Layer 4 of a small transformer language model trained on English Wikipedia (12 layers, counted from 0, width 64).
A neuron adds its activation times its output weights to the MLP's output. To switch it off is to set its activation to zero at one token and run the rest of the model.

Output weights of the MLP neurons that the questions are about. A number n stands for (n - 500) times 0.00052.
n2: 533 663 488 609 390 447 240 497 429 274 620 669 512 376 562 401 353 599 643 578 537 249 521 501 549 549 639 416 491 646 391 575 283 402 488 368 602 350 646 394 593 357 517 441 481 356 378 517 511 465 646 315 549 768 899 554 383 555 603 471 246 589 662 643
n4: 565 612 326 498 521 486 512 688 289 425 532 607 368 445 490 334 550 695 440 724 743 627 415 283 332 448 685 189 367 452 409 481 460 498 585 573 908 591 734 510 726 508 275 613 467 670 420 469 389 538 453 642 247 587 471 673 285 535 511 508 433 500 325 242
n11: 606 541 466 715 591 445 398 359 474 736 358 544 647 503 591 396 625 396 589 734 658 465 441 654 496 249 663 200 482 435 475 445 383 496 355 442 431 380 565 564 398 693 479 542 562 490 553 547 510 386 612 402 648 454 458 524 457 523 501 390 474 454 372 574
n14: 517 207 522 387 674 485 649 366 592 387 473 669 571 619 416 582 505 583 329 567 403 649 313 429 490 384 636 485 407 199 477 287 543 503 558 702 540 413 703 332 502 360 745 520 149 476 536 441 454 310 530 489 492 590 431 473 617 689 516 609 655 583 504 605
n25: 542 451 577 266 449 604 537 454 619 539 430 680 587 758 450 347 368 641 384 602 461 290 560 377 635 474 315 481 572 604 570 427 576 512 475 551 383 278 465 663 467 478 560 380 636 538 540 374 523 613 457 543 516 672 408 435 616 599 651 292 477 559 268 511
n34: 694 440 227 575 216 576 450 414 537 666 287 398 539 482 658 514 537 719 476 495 856 484 505 547 719 530 677 446 389 597 641 641 402 384 599 520 676 416 531 573 411 322 572 431 534 532 524 435 364 465 421 306 557 606 333 360 389 417 469 439 290 354 448 799
n35: 327 453 717 661 530 595 512 638 609 228 579 649 740 392 455 313 582 507 415 452 529 596 488 361 490 296 673 312 482 377 515 555 486 719 689 628 407 523 869 344 560 466 507 628 296 586 365 551 336 464 600 412 227 422 330 487 451 644 433 533 415 621 372 587
n42: 388 470 436 455 583 560 493 362 739 373 457 496 678 506 770 486 503 443 550 694 594 498 689 188 433 283 731 307 372 520 475 393 617 318 636 418 558 447 539 339 680 454 453 710 487 318 560 446 364 648 413 606 417 334 549 596 418 692 651 561 570 358 405 450
n62: 356 569 580 328 499 412 445 371 569 437 521 487 625 508 431 351 442 477 338 573 844 502 203 447 787 589 800 456 503 684 229 656 507 708 320 571 579 346 459 673 756 587 511 652 406 544 545 353 486 513 528 383 434 550 430 478 597 403 321 536 519 203 596 590
n98: 402 615 251 526 540 705 318 546 480 543 316 794 670 378 572 688 349 603 717 434 409 585 489 301 515 731 259 738 366 416 555 473 488 745 513 532 276 559 558 365 459 646 476 662 432 422 424 560 450 633 449 601 388 892 352 352 513 443 448 355 477 304 516 391
n99: 637 612 513 337 683 590 588 727 811 314 456 459 447 438 551 552 656 343 609 312 632 557 813 504 406 513 267 696 478 460 510 378 251 673 348 493 539 378 605 347 451 501 499 576 556 424 327 323 421 621 472 533 454 514 602 548 367 615 598 408 634 291 421 362
n108: 439 673 546 529 489 357 468 528 575 454 190 586 768 406 484 395 417 574 572 553 574 416 499 527 365 538 640 510 407 462 539 175 588 494 447 539 628 746 283 555 448 363 443 470 406 387 574 428 784 417 496 281 632 694 601 539 278 455 430 627 477 668 647 460
n110: 447 711 491 522 526 510 556 367 534 416 528 369 842 487 595 632 433 491 257 363 440 395 220 661 588 349 415 567 323 524 337 694 518 545 579 680 583 599 468 692 516 476 450 775 228 331 568 717 261 425 408 410 626 447 548 439 468 477 471 661 541 567 426 559
n115: 713 489 352 402 470 406 478 458 542 456 684 476 239 596 493 369 167 532 532 437 553 564 341 617 434 421 525 449 382 641 395 499 575 523 723 779 652 422 489 442 321 446 589 568 515 397 438 644 973 581 584 610 338 624 489 526 494 464 560 488 398 423 343 413
n116: 500 390 423 225 484 519 804 551 690 347 443 160 315 540 592 521 743 436 411 551 577 600 738 545 447 469 390 673 483 621 424 453 653 347 410 551 549 540 428 329 453 672 518 375 658 498 381 501 279 405 534 767 629 429 548 544 538 571 291 143 763 643 628 448
n124: 312 302 747 403 414 531 464 547 711 760 639 587 500 681 671 476 437 507 395 363 422 707 535 405 534 524 612 613 870 257 498 333 444 546 368 260 635 541 361 415 318 412 643 575 284 647 487 321 653 674 636 553 483 486 261 459 461 295 377 463 618 656 404 470

Each question names a token from some text and the token that comes next. It shows the activations a of the neurons there, in the order above. A number n stands for (n - 500) times 0.0043.

Then comes g, the gradient of the next token's log-probability with respect to the MLP's output, scaled to length 1. A neuron's effect is roughly proportional to its activation times (output weights . g). A number n stands for (n - 500) times 0.00094.

" to", then " 201"
a: 461 464 468 502 516 461 528 498 465 460 498 464 527 485 540 461
g: 546 598 554 502 581 228 526 621 390 565 344 456 340 462 508 546 448 718 496 599 508 624 582 586 270 309 513 751 634 306 512 481 753 629 462 588 540 462 203 487 463 670 471 416 272 534 579 549 357 765 693 178 388 389 554 690 604 422 635 391 466 470 340 475
Which two neurons, each switched off alone, lower its probability most, in order? n2, n34

"|", then " 3"
a: 462 676 474 461 478 460 467 461 484 487 561 504 461 461 484 515
g: 409 644 217 480 413 708 378 477 386 332 334 277 547 359 548 512 397 541 582 577 467 404 527 503 506 423 469 727 448 527 621 487 640 717 668 691 710 383 537 355 736 780 403 579 375 444 698 735 361 693 524 492 401 411 227 550 538 451 459 531 290 370 571 457
Switching off which neuron hurts the next token most? n4

"st", then "amp"
a: 518 469 461 462 491 475 461 490 461 475 461 461 520 604 496 469
g: 677 436 552 534 847 500 530 826 359 464 524 363 412 468 605 429 566 533 310 593 569 447 453 536 523 334 284 278 438 494 385 523 540 556 629 448 452 584 467 498 423 481 573 337 680 727 474 826 594 526 514 604 252 446 573 439 419 485 58 659 515 554 416 459
Switching off which neuron hurts the next token most? n115

" I", then "m"
a: 526 462 549 489 526 461 487 529 476 467 558 463 615 462 478 500
g: 548 427 681 731 533 254 670 582 401 498 355 401 580 539 500 458 571 262 331 651 576 279 448 218 640 679 361 412 409 471 523 558 481 443 468 459 617 669 610 291 537 532 523 609 594 274 361 818 586 582 429 517 324 485 306 470 613 565 421 598 762 316 653 537
Switching off which neuron hurts the next token most? n110

"e", then "ong"
a: 484 498 492 672 550 462 476 461 513 478 466 461 470 462 490 565
g: 597 473 428 456 713 470 456 680 504 602 783 453 455 437 363 368 537 501 470 575 283 457 456 301 597 386 265 314 645 741 405 288 298 306 382 493 463 534 638 444 442 436 646 461 727 500 520 658 578 259 607 682 619 694 398 254 560 615 482 558 722 498 650 414
Which two neurons, each switched off alone, lower its probability most, in order? n14, n34

" 6", then " |"
a: 580 463 468 462 537 461 466 462 643 463 500 466 526 536 466 461
g: 525 589 383 470 622 501 417 665 376 500 385 425 516 623 407 509 407 417 499 594 594 335 541 390 307 316 557 763 480 334 733 672 650 462 603 316 657 393 543 663 551 545 549 322 269 418 471 711 248 817 518 307 445 526 604 580 270 598 640 263 611 510 450 638
Switching off which neuron hurts the next token most? n2

" in", then "-"
a: 466 463 469 461 553 463 498 492 489 466 513 507 526 466 514 461
g: 365 386 416 404 732 220 500 409 598 359 189 387 451 589 223 519 493 432 613 505 598 674 652 548 789 361 685 617 635 424 473 535 441 234 363 578 508 335 453 642 565 706 540 532 275 474 579 504 435 641 543 455 555 459 521 649 531 734 502 397 472 655 306 633
Switching off which neuron hurts the next token most? n98

" |", then " 1"
a: 463 841 464 484 526 462 569 464 568 471 460 461 463 466 471 468
g: 429 485 677 211 522 589 320 521 566 224 351 443 604 471 599 612 526 548 457 533 371 416 635 744 613 359 361 601 581 350 349 480 787 738 472 472 529 317 374 574 450 573 450 672 604 586 763 657 587 536 419 335 408 632 653 443 633 300 349 583 429 246 443 437
Which neuron, switched off, raises the next token's probability most? n4

" also", then " serv"
a: 460 476 522 689 461 461 474 477 463 462 463 469 461 478 471 635
g: 469 481 310 203 372 671 428 755 597 527 740 317 609 355 534 412 439 434 408 432 523 455 284 413 434 464 777 672 410 452 400 336 587 526 633 650 504 655 491 430 553 525 729 646 452 623 617 321 369 436 344 550 625 855 607 471 337 481 442 502 590 608 322 407
Which two neurons, each switched off alone, lower its probability most, in order? n14, n124

"ri", then "es"
a: 462 462 490 462 513 527 465 464 463 508 470 462 462 462 589 475
g: 517 641 605 282 502 551 476 504 282 384 269 580 182 397 425 469 309 415 539 453 388 412 502 508 675 507 559 794 621 269 742 468 566 727 496 332 621 561 248 635 548 445 504 488 531 492 554 520 588 976 432 489 432 477 354 495 406 538 566 538 586 509 514 604
Which neuron, switched off, raises the next token's probability most? n116

"ist", then "or"
a: 461 476 858 465 461 712 468 465 464 462 472 545 461 486 494 592
g: 438 622 274 363 686 498 448 578 387 730 364 478 528 666 515 567 370 467 533 605 577 395 427 426 342 363 770 703 435 482 611 509 666 632 432 613 598 489 324 501 547 543 532 602 299 535 352 554 294 648 574 182 409 396 700 714 387 408 767 222 474 379 509 559
Which two neurons, each switched off alone, lower its probability most, in order? n11, n34

"at", then "a"
a: 477 464 462 460 471 464 466 474 463 477 467 463 476 465 477 477
g: 350 445 607 883 521 454 412 408 570 641 431 554 556 365 486 347 535 491 569 250 396 405 409 535 493 337 477 563 596 349 722 626 316 627 532 642 679 448 293 292 230 390 489 295 516 503 731 550 520 694 648 515 279 587 582 620 306 502 576 553 728 581 560 430
Switching off which neuron hurts the next token most? n62

"r", then "ing"
a: 464 461 460 462 582 468 461 549 461 499 464 486 484 471 479 487
g: 642 480 555 346 612 284 366 327 464 517 361 599 523 368 541 448 210 402 266 461 440 572 626 557 405 462 491 616 422 632 548 484 477 548 635 597 460 259 257 680 566 579 769 282 625 667 392 585 370 716 467 503 596 372 447 681 773 486 509 539 662 243 602 629
Which neuron, switched off, raises the next token's probability most? n62

"ass", then "ific"
a: 479 466 523 464 577 462 482 480 460 531 471 572 461 588 468 479
g: 334 512 371 379 612 867 508 425 580 516 577 641 595 571 565 214 555 371 587 444 378 437 607 573 343 619 644 353 415 645 349 705 506 565 395 314 297 325 622 568 422 392 462 561 758 500 547 367 483 480 485 411 325 485 674 528 350 406 554 522 606 385 909 505
Which two neurons, each switched off alone, lower its probability most, in order? n14, n110

"g", then "un"
a: 471 482 475 461 474 474 467 465 511 480 465 466 575 471 462 461
g: 500 596 474 485 643 322 458 647 426 451 277 393 403 605 558 477 402 484 562 533 591 521 481 499 176 334 679 790 574 363 594 754 789 539 631 391 424 549 290 640 388 728 462 337 250 324 513 594 419 726 458 286 487 402 561 688 442 665 597 485 482 424 462 513
Switching off which neuron hurts the next token most? n110

"ers", then " are"
a: 464 472 462 490 542 482 591 635 525 461 462 461 477 472 476 485
g: 632 526 360 526 592 383 447 411 479 533 434 502 393 471 471 289 544 254 611 496 347 590 433 466 382 590 672 800 411 479 591 632 623 642 517 567 412 578 215 312 423 405 496 514 636 459 394 476 497 754 590 532 276 453 469 530 197 544 852 429 665 547 824 420
Which neuron, switched off, raises the next token's probability most? n35

" dep", then "art"
a: 568 489 465 464 476 486 461 475 462 465 464 471 476 461 504 464
g: 411 656 365 579 452 496 534 475 468 298 360 649 657 151 317 482 347 579 677 347 625 417 325 450 305 576 474 489 315 309 466 261 703 574 547 751 746 573 370 438 559 617 422 652 706 565 573 703 444 601 545 629 522 471 550 333 383 319 634 536 513 628 489 595
Switching off which neuron hurts the next token most? n124

"et", then "re"
a: 463 478 558 462 543 507 465 462 475 499 490 462 464 462 463 465
g: 429 436 505 462 374 768 489 404 576 455 657 513 656 429 399 491 482 523 572 442 371 450 497 423 542 658 402 116 331 680 526 355 330 549 361 626 634 584 697 528 421 439 403 760 697 546 541 407 625 129 395 722 721 644 408 442 570 315 393 627 573 527 569 406
Which neuron, switched off, raises the next token's probability most? n108

"ou", then "f"
a: 489 467 463 478 484 480 461 498 482 461 515 466 493 482 461 460
g: 228 316 361 721 402 729 604 302 641 562 861 607 525 418 465 523 546 521 451 226 522 385 595 509 412 621 317 303 434 593 596 383 331 556 433 492 515 510 523 400 489 501 396 497 683 645 459 270 558 235 536 760 575 516 564 352 701 478 515 550 573 626 428 656
Which two neurons, each switched off alone, lower its probability most, in order? n108, n4

"ong", then " R"
a: 463 462 463 632 461 463 467 507 493 461 463 481 534 467 466 618
g: 418 169 539 491 479 331 699 480 558 546 485 653 734 573 392 480 418 353 551 515 564 526 315 694 421 513 454 594 597 658 509 533 701 608 433 400 310 485 517 660 598 638 330 457 621 498 613 232 544 605 673 672 332 475 94 550 549 546 271 307 421 649 525 445
Which neuron, switched off, raises the next token's probability most? n25

" on", then " St"
a: 461 464 461 485 493 462 548 468 533 471 585 478 500 471 498 479
g: 314 398 578 673 437 520 385 543 774 440 526 465 332 622 483 573 423 711 518 283 692 610 588 442 607 261 310 460 749 612 638 351 656 442 584 481 661 511 391 560 426 395 291 418 424 390 502 296 344 631 530 747 546 569 373 572 554 539 130 523 521 712 474 486
Which neuron, switched off, raises the next token's probability most? n124

" V", then "ol"
a: 747 461 501 462 636 481 461 560 471 462 592 503 533 545 461 465
g: 499 548 588 363 402 141 530 447 364 431 504 458 497 547 372 548 589 896 375 649 562 578 396 415 422 335 814 669 493 492 572 354 476 497 444 565 468 775 529 584 624 500 326 600 471 425 399 656 524 811 525 506 357 370 516 314 320 695 349 552 658 429 389 495
Switching off which neuron hurts the next token most? n42

" the", then " ear"
a: 483 580 552 467 469 521 468 463 471 599 598 568 510 462 461 510
g: 582 643 435 483 492 507 584 544 85 557 326 456 406 403 411 452 439 514 409 386 521 414 493 438 308 515 597 573 278 114 347 345 840 600 611 611 400 457 454 747 681 661 751 448 586 639 522 535 475 579 613 398 440 487 576 441 398 721 657 497 589 504 453 571
Which two neurons, each switched off alone, lower its probability most, in order? n4, n108

" sp", then "r"
a: 738 467 520 478 583 629 524 502 463 470 466 591 471 493 472 479
g: 294 617 559 387 361 589 506 492 677 408 596 431 331 518 287 504 624 832 490 295 511 548 393 557 555 317 689 532 340 500 636 554 559 362 507 593 640 447 407 342 497 611 559 545 408 660 850 646 478 656 504 634 427 552 509 531 414 460 620 186 320 174 525 446
Switching off which neuron hurts the next token most? n34

"\n", then "\n"
a: 472 519 593 533 588 465 461 478 494 471 505 461 461 474 461 707
g: 567 567 509 627 565 566 354 417 273 570 432 390 535 379 437 590 503 533 337 748 518 423 526 470 509 413 611 601 565 211 362 575 641 582 573 619 503 355 214 668 516 828 590 349 216 586 454 704 422 742 524 329 495 331 442 646 701 613 600 263 454 515 424 417
Switching off which neuron hurts the next token most? n11

"re", then " pl"
a: 478 465 471 472 530 461 472 519 469 569 484 468 461 461 461 464
g: 477 399 573 481 538 386 611 485 604 473 436 318 347 528 555 561 427 705 318 509 599 543 381 608 485 190 594 744 565 648 615 691 654 292 630 430 395 343 453 579 558 496 523 501 329 499 387 555 513 972 567 477 134 550 591 543 548 467 568 355 589 423 309 380
Switching off which neuron hurts the next token most? n108

" D", then "ep"
a: 640 472 506 502 572 467 469 550 526 468 706 487 571 471 467 498
g: 724 425 348 299 435 610 642 623 570 291 375 470 650 436 505 282 228 292 474 701 577 650 650 445 505 568 346 567 512 613 388 187 466 476 613 584 456 663 443 334 598 823 515 430 450 479 267 688 407 644 458 472 333 494 516 733 463 512 564 544 416 576 542 653
Switching off which neuron hurts the next token most? n99

"al", then " in"
a: 466 470 469 493 535 461 465 486 476 468 512 470 488 485 473 480
g: 340 504 541 553 429 670 455 437 488 468 700 482 514 375 536 410 471 677 525 451 519 303 499 345 578 690 348 236 548 664 422 399 341 426 624 560 517 439 786 446 532 437 532 686 650 466 510 415 730 163 279 704 674 669 494 357 535 482 252 816 485 522 441 450
Switching off which neuron hurts the next token most? n116

"|", then " 13"
a: 464 657 473 461 482 460 468 462 494 487 554 493 461 461 497 502
g: 286 699 221 530 353 830 697 472 319 424 464 418 633 628 555 441 309 445 752 421 453 297 475 643 570 447 543 538 605 413 413 337 546 668 639 675 725 360 418 490 719 478 275 518 408 623 785 600 503 422 478 508 476 434 446 444 504 440 490 612 270 391 551 472
Switching off which neuron hurts the next token most? n4

"m", then "il"
a: 587 473 490 464 652 520 463 492 462 480 480 461 461 545 496 476
g: 425 697 587 379 658 507 634 353 425 571 765 474 495 577 390 680 503 350 379 435 330 364 505 496 590 753 274 300 338 696 373 325 676 483 531 635 491 296 622 396 650 555 382 400 495 807 388 739 669 397 382 566 479 561 552 274 554 344 439 610 435 599 486 481
Switching off which neuron hurts the next token most? n25

"ed", then " to"
a: 465 482 474 486 571 478 472 510 551 495 551 464 461 495 488 514
g: 553 583 506 456 673 260 552 523 303 596 374 412 353 731 469 659 658 469 625 592 584 357 451 396 257 366 526 694 443 353 422 702 609 384 453 488 541 538 413 667 658 729 512 297 319 388 412 614 424 691 718 297 553 424 533 317 565 586 761 303 361 464 466 616
Switching off which neuron hurts the next token most? n35

"el", then "er"
a: 461 468 466 461 535 483 472 546 476 587 463 482 461 483 464 466
g: 538 568 487 440 505 531 346 462 448 322 613 687 567 505 665 499 257 527 446 448 444 430 532 667 746 729 553 339 617 679 661 400 356 425 676 418 373 665 684 453 521 415 417 525 536 365 491 464 452 227 316 786 633 740 351 742 551 224 434 460 453 458 405 328
Switching off which neuron hurts the next token most? n98

"ore", then " S"
a: 472 461 546 497 468 466 507 496 585 461 470 537 461 544 469 557
g: 549 357 574 489 577 151 554 502 593 535 337 491 417 504 419 517 485 655 533 581 686 647 509 546 386 368 606 781 676 333 660 627 737 465 517 373 394 427 417 744 380 587 438 237 376 444 458 482 293 846 671 351 415 548 396 632 474 583 477 335 409 628 337 486
Switching off which neuron hurts the next token most? n124

" in", then " the"
a: 472 463 469 461 537 461 497 516 526 468 487 466 535 463 520 463
g: 505 540 497 374 619 402 336 393 476 468 449 438 517 524 487 643 560 567 374 603 595 535 671 506 528 326 652 762 635 218 639 611 560 437 667 468 476 379 379 564 679 397 665 292 178 489 424 649 384 855 346 368 328 517 494 642 454 668 572 225 488 448 399 660
Which neuron, switched off, raises the next token's probability most? n14

"op", then "h"
a: 464 497 462 467 464 461 464 550 476 460 491 476 465 470 475 462
g: 584 471 466 451 602 687 570 547 528 362 822 593 644 520 244 123 296 531 549 527 506 448 676 509 513 489 493 381 374 794 430 297 359 540 347 407 592 514 705 510 533 366 683 743 661 603 452 398 630 549 436 428 472 339 389 199 445 488 480 478 438 652 589 547
Which neuron, switched off, raises the next token's probability most? n35

"ly", then " 196"
a: 464 462 463 591 474 466 575 472 468 466 508 460 542 474 542 465
g: 508 571 417 503 525 405 462 544 493 633 339 452 319 575 408 601 460 707 469 610 449 663 536 655 378 292 588 729 676 193 700 543 737 652 379 406 558 360 265 528 477 683 515 424 189 522 642 622 420 617 643 243 326 402 636 602 561 561 438 327 376 596 395 497
Switching off which neuron hurts the next token most? n14

" of", then " se"
a: 477 500 494 461 633 462 592 536 552 463 545 545 489 462 461 494
g: 530 427 368 565 652 329 541 392 343 448 548 391 436 616 322 519 385 464 470 513 580 134 386 649 421 425 535 586 576 311 487 663 621 577 531 583 523 386 232 510 593 504 709 451 365 343 599 705 638 731 526 430 488 413 397 454 529 716 948 440 676 475 538 354
Switching off which neuron hurts the next token most? n25

"o", then " pre"
a: 464 462 537 508 581 476 461 465 528 509 464 461 464 472 474 526
g: 504 544 420 521 707 321 483 470 540 518 197 414 392 439 421 688 354 728 472 710 618 406 472 511 427 336 609 783 634 318 481 644 593 583 639 509 509 461 325 528 618 634 549 278 247 480 567 793 412 782 462 361 308 434 475 651 432 559 566 343 389 591 400 443
Switching off which neuron hurts the next token most? n99

":", then "5"
a: 478 522 464 476 624 464 529 482 595 461 461 474 461 482 498 467
g: 629 639 541 442 782 412 306 560 416 375 425 427 528 565 556 628 438 566 544 575 628 527 598 674 304 413 548 576 621 214 569 586 642 494 644 416 198 362 133 433 562 692 527 432 286 635 647 501 504 582 392 356 404 510 555 547 580 325 706 601 333 303 657 430
Which neuron, switched off, raises the next token's probability most? n25

"s.", then " In"
a: 478 466 470 463 709 475 814 467 703 483 682 461 460 476 467 560
g: 377 456 558 587 249 730 707 489 491 479 478 350 545 368 672 343 483 563 326 476 447 365 355 542 433 357 429 360 592 554 279 654 432 713 447 547 418 631 710 370 581 455 316 582 642 522 556 412 646 319 505 789 475 403 603 557 535 410 488 848 637 620 537 201
Which neuron, switched off, raises the next token's probability most? n25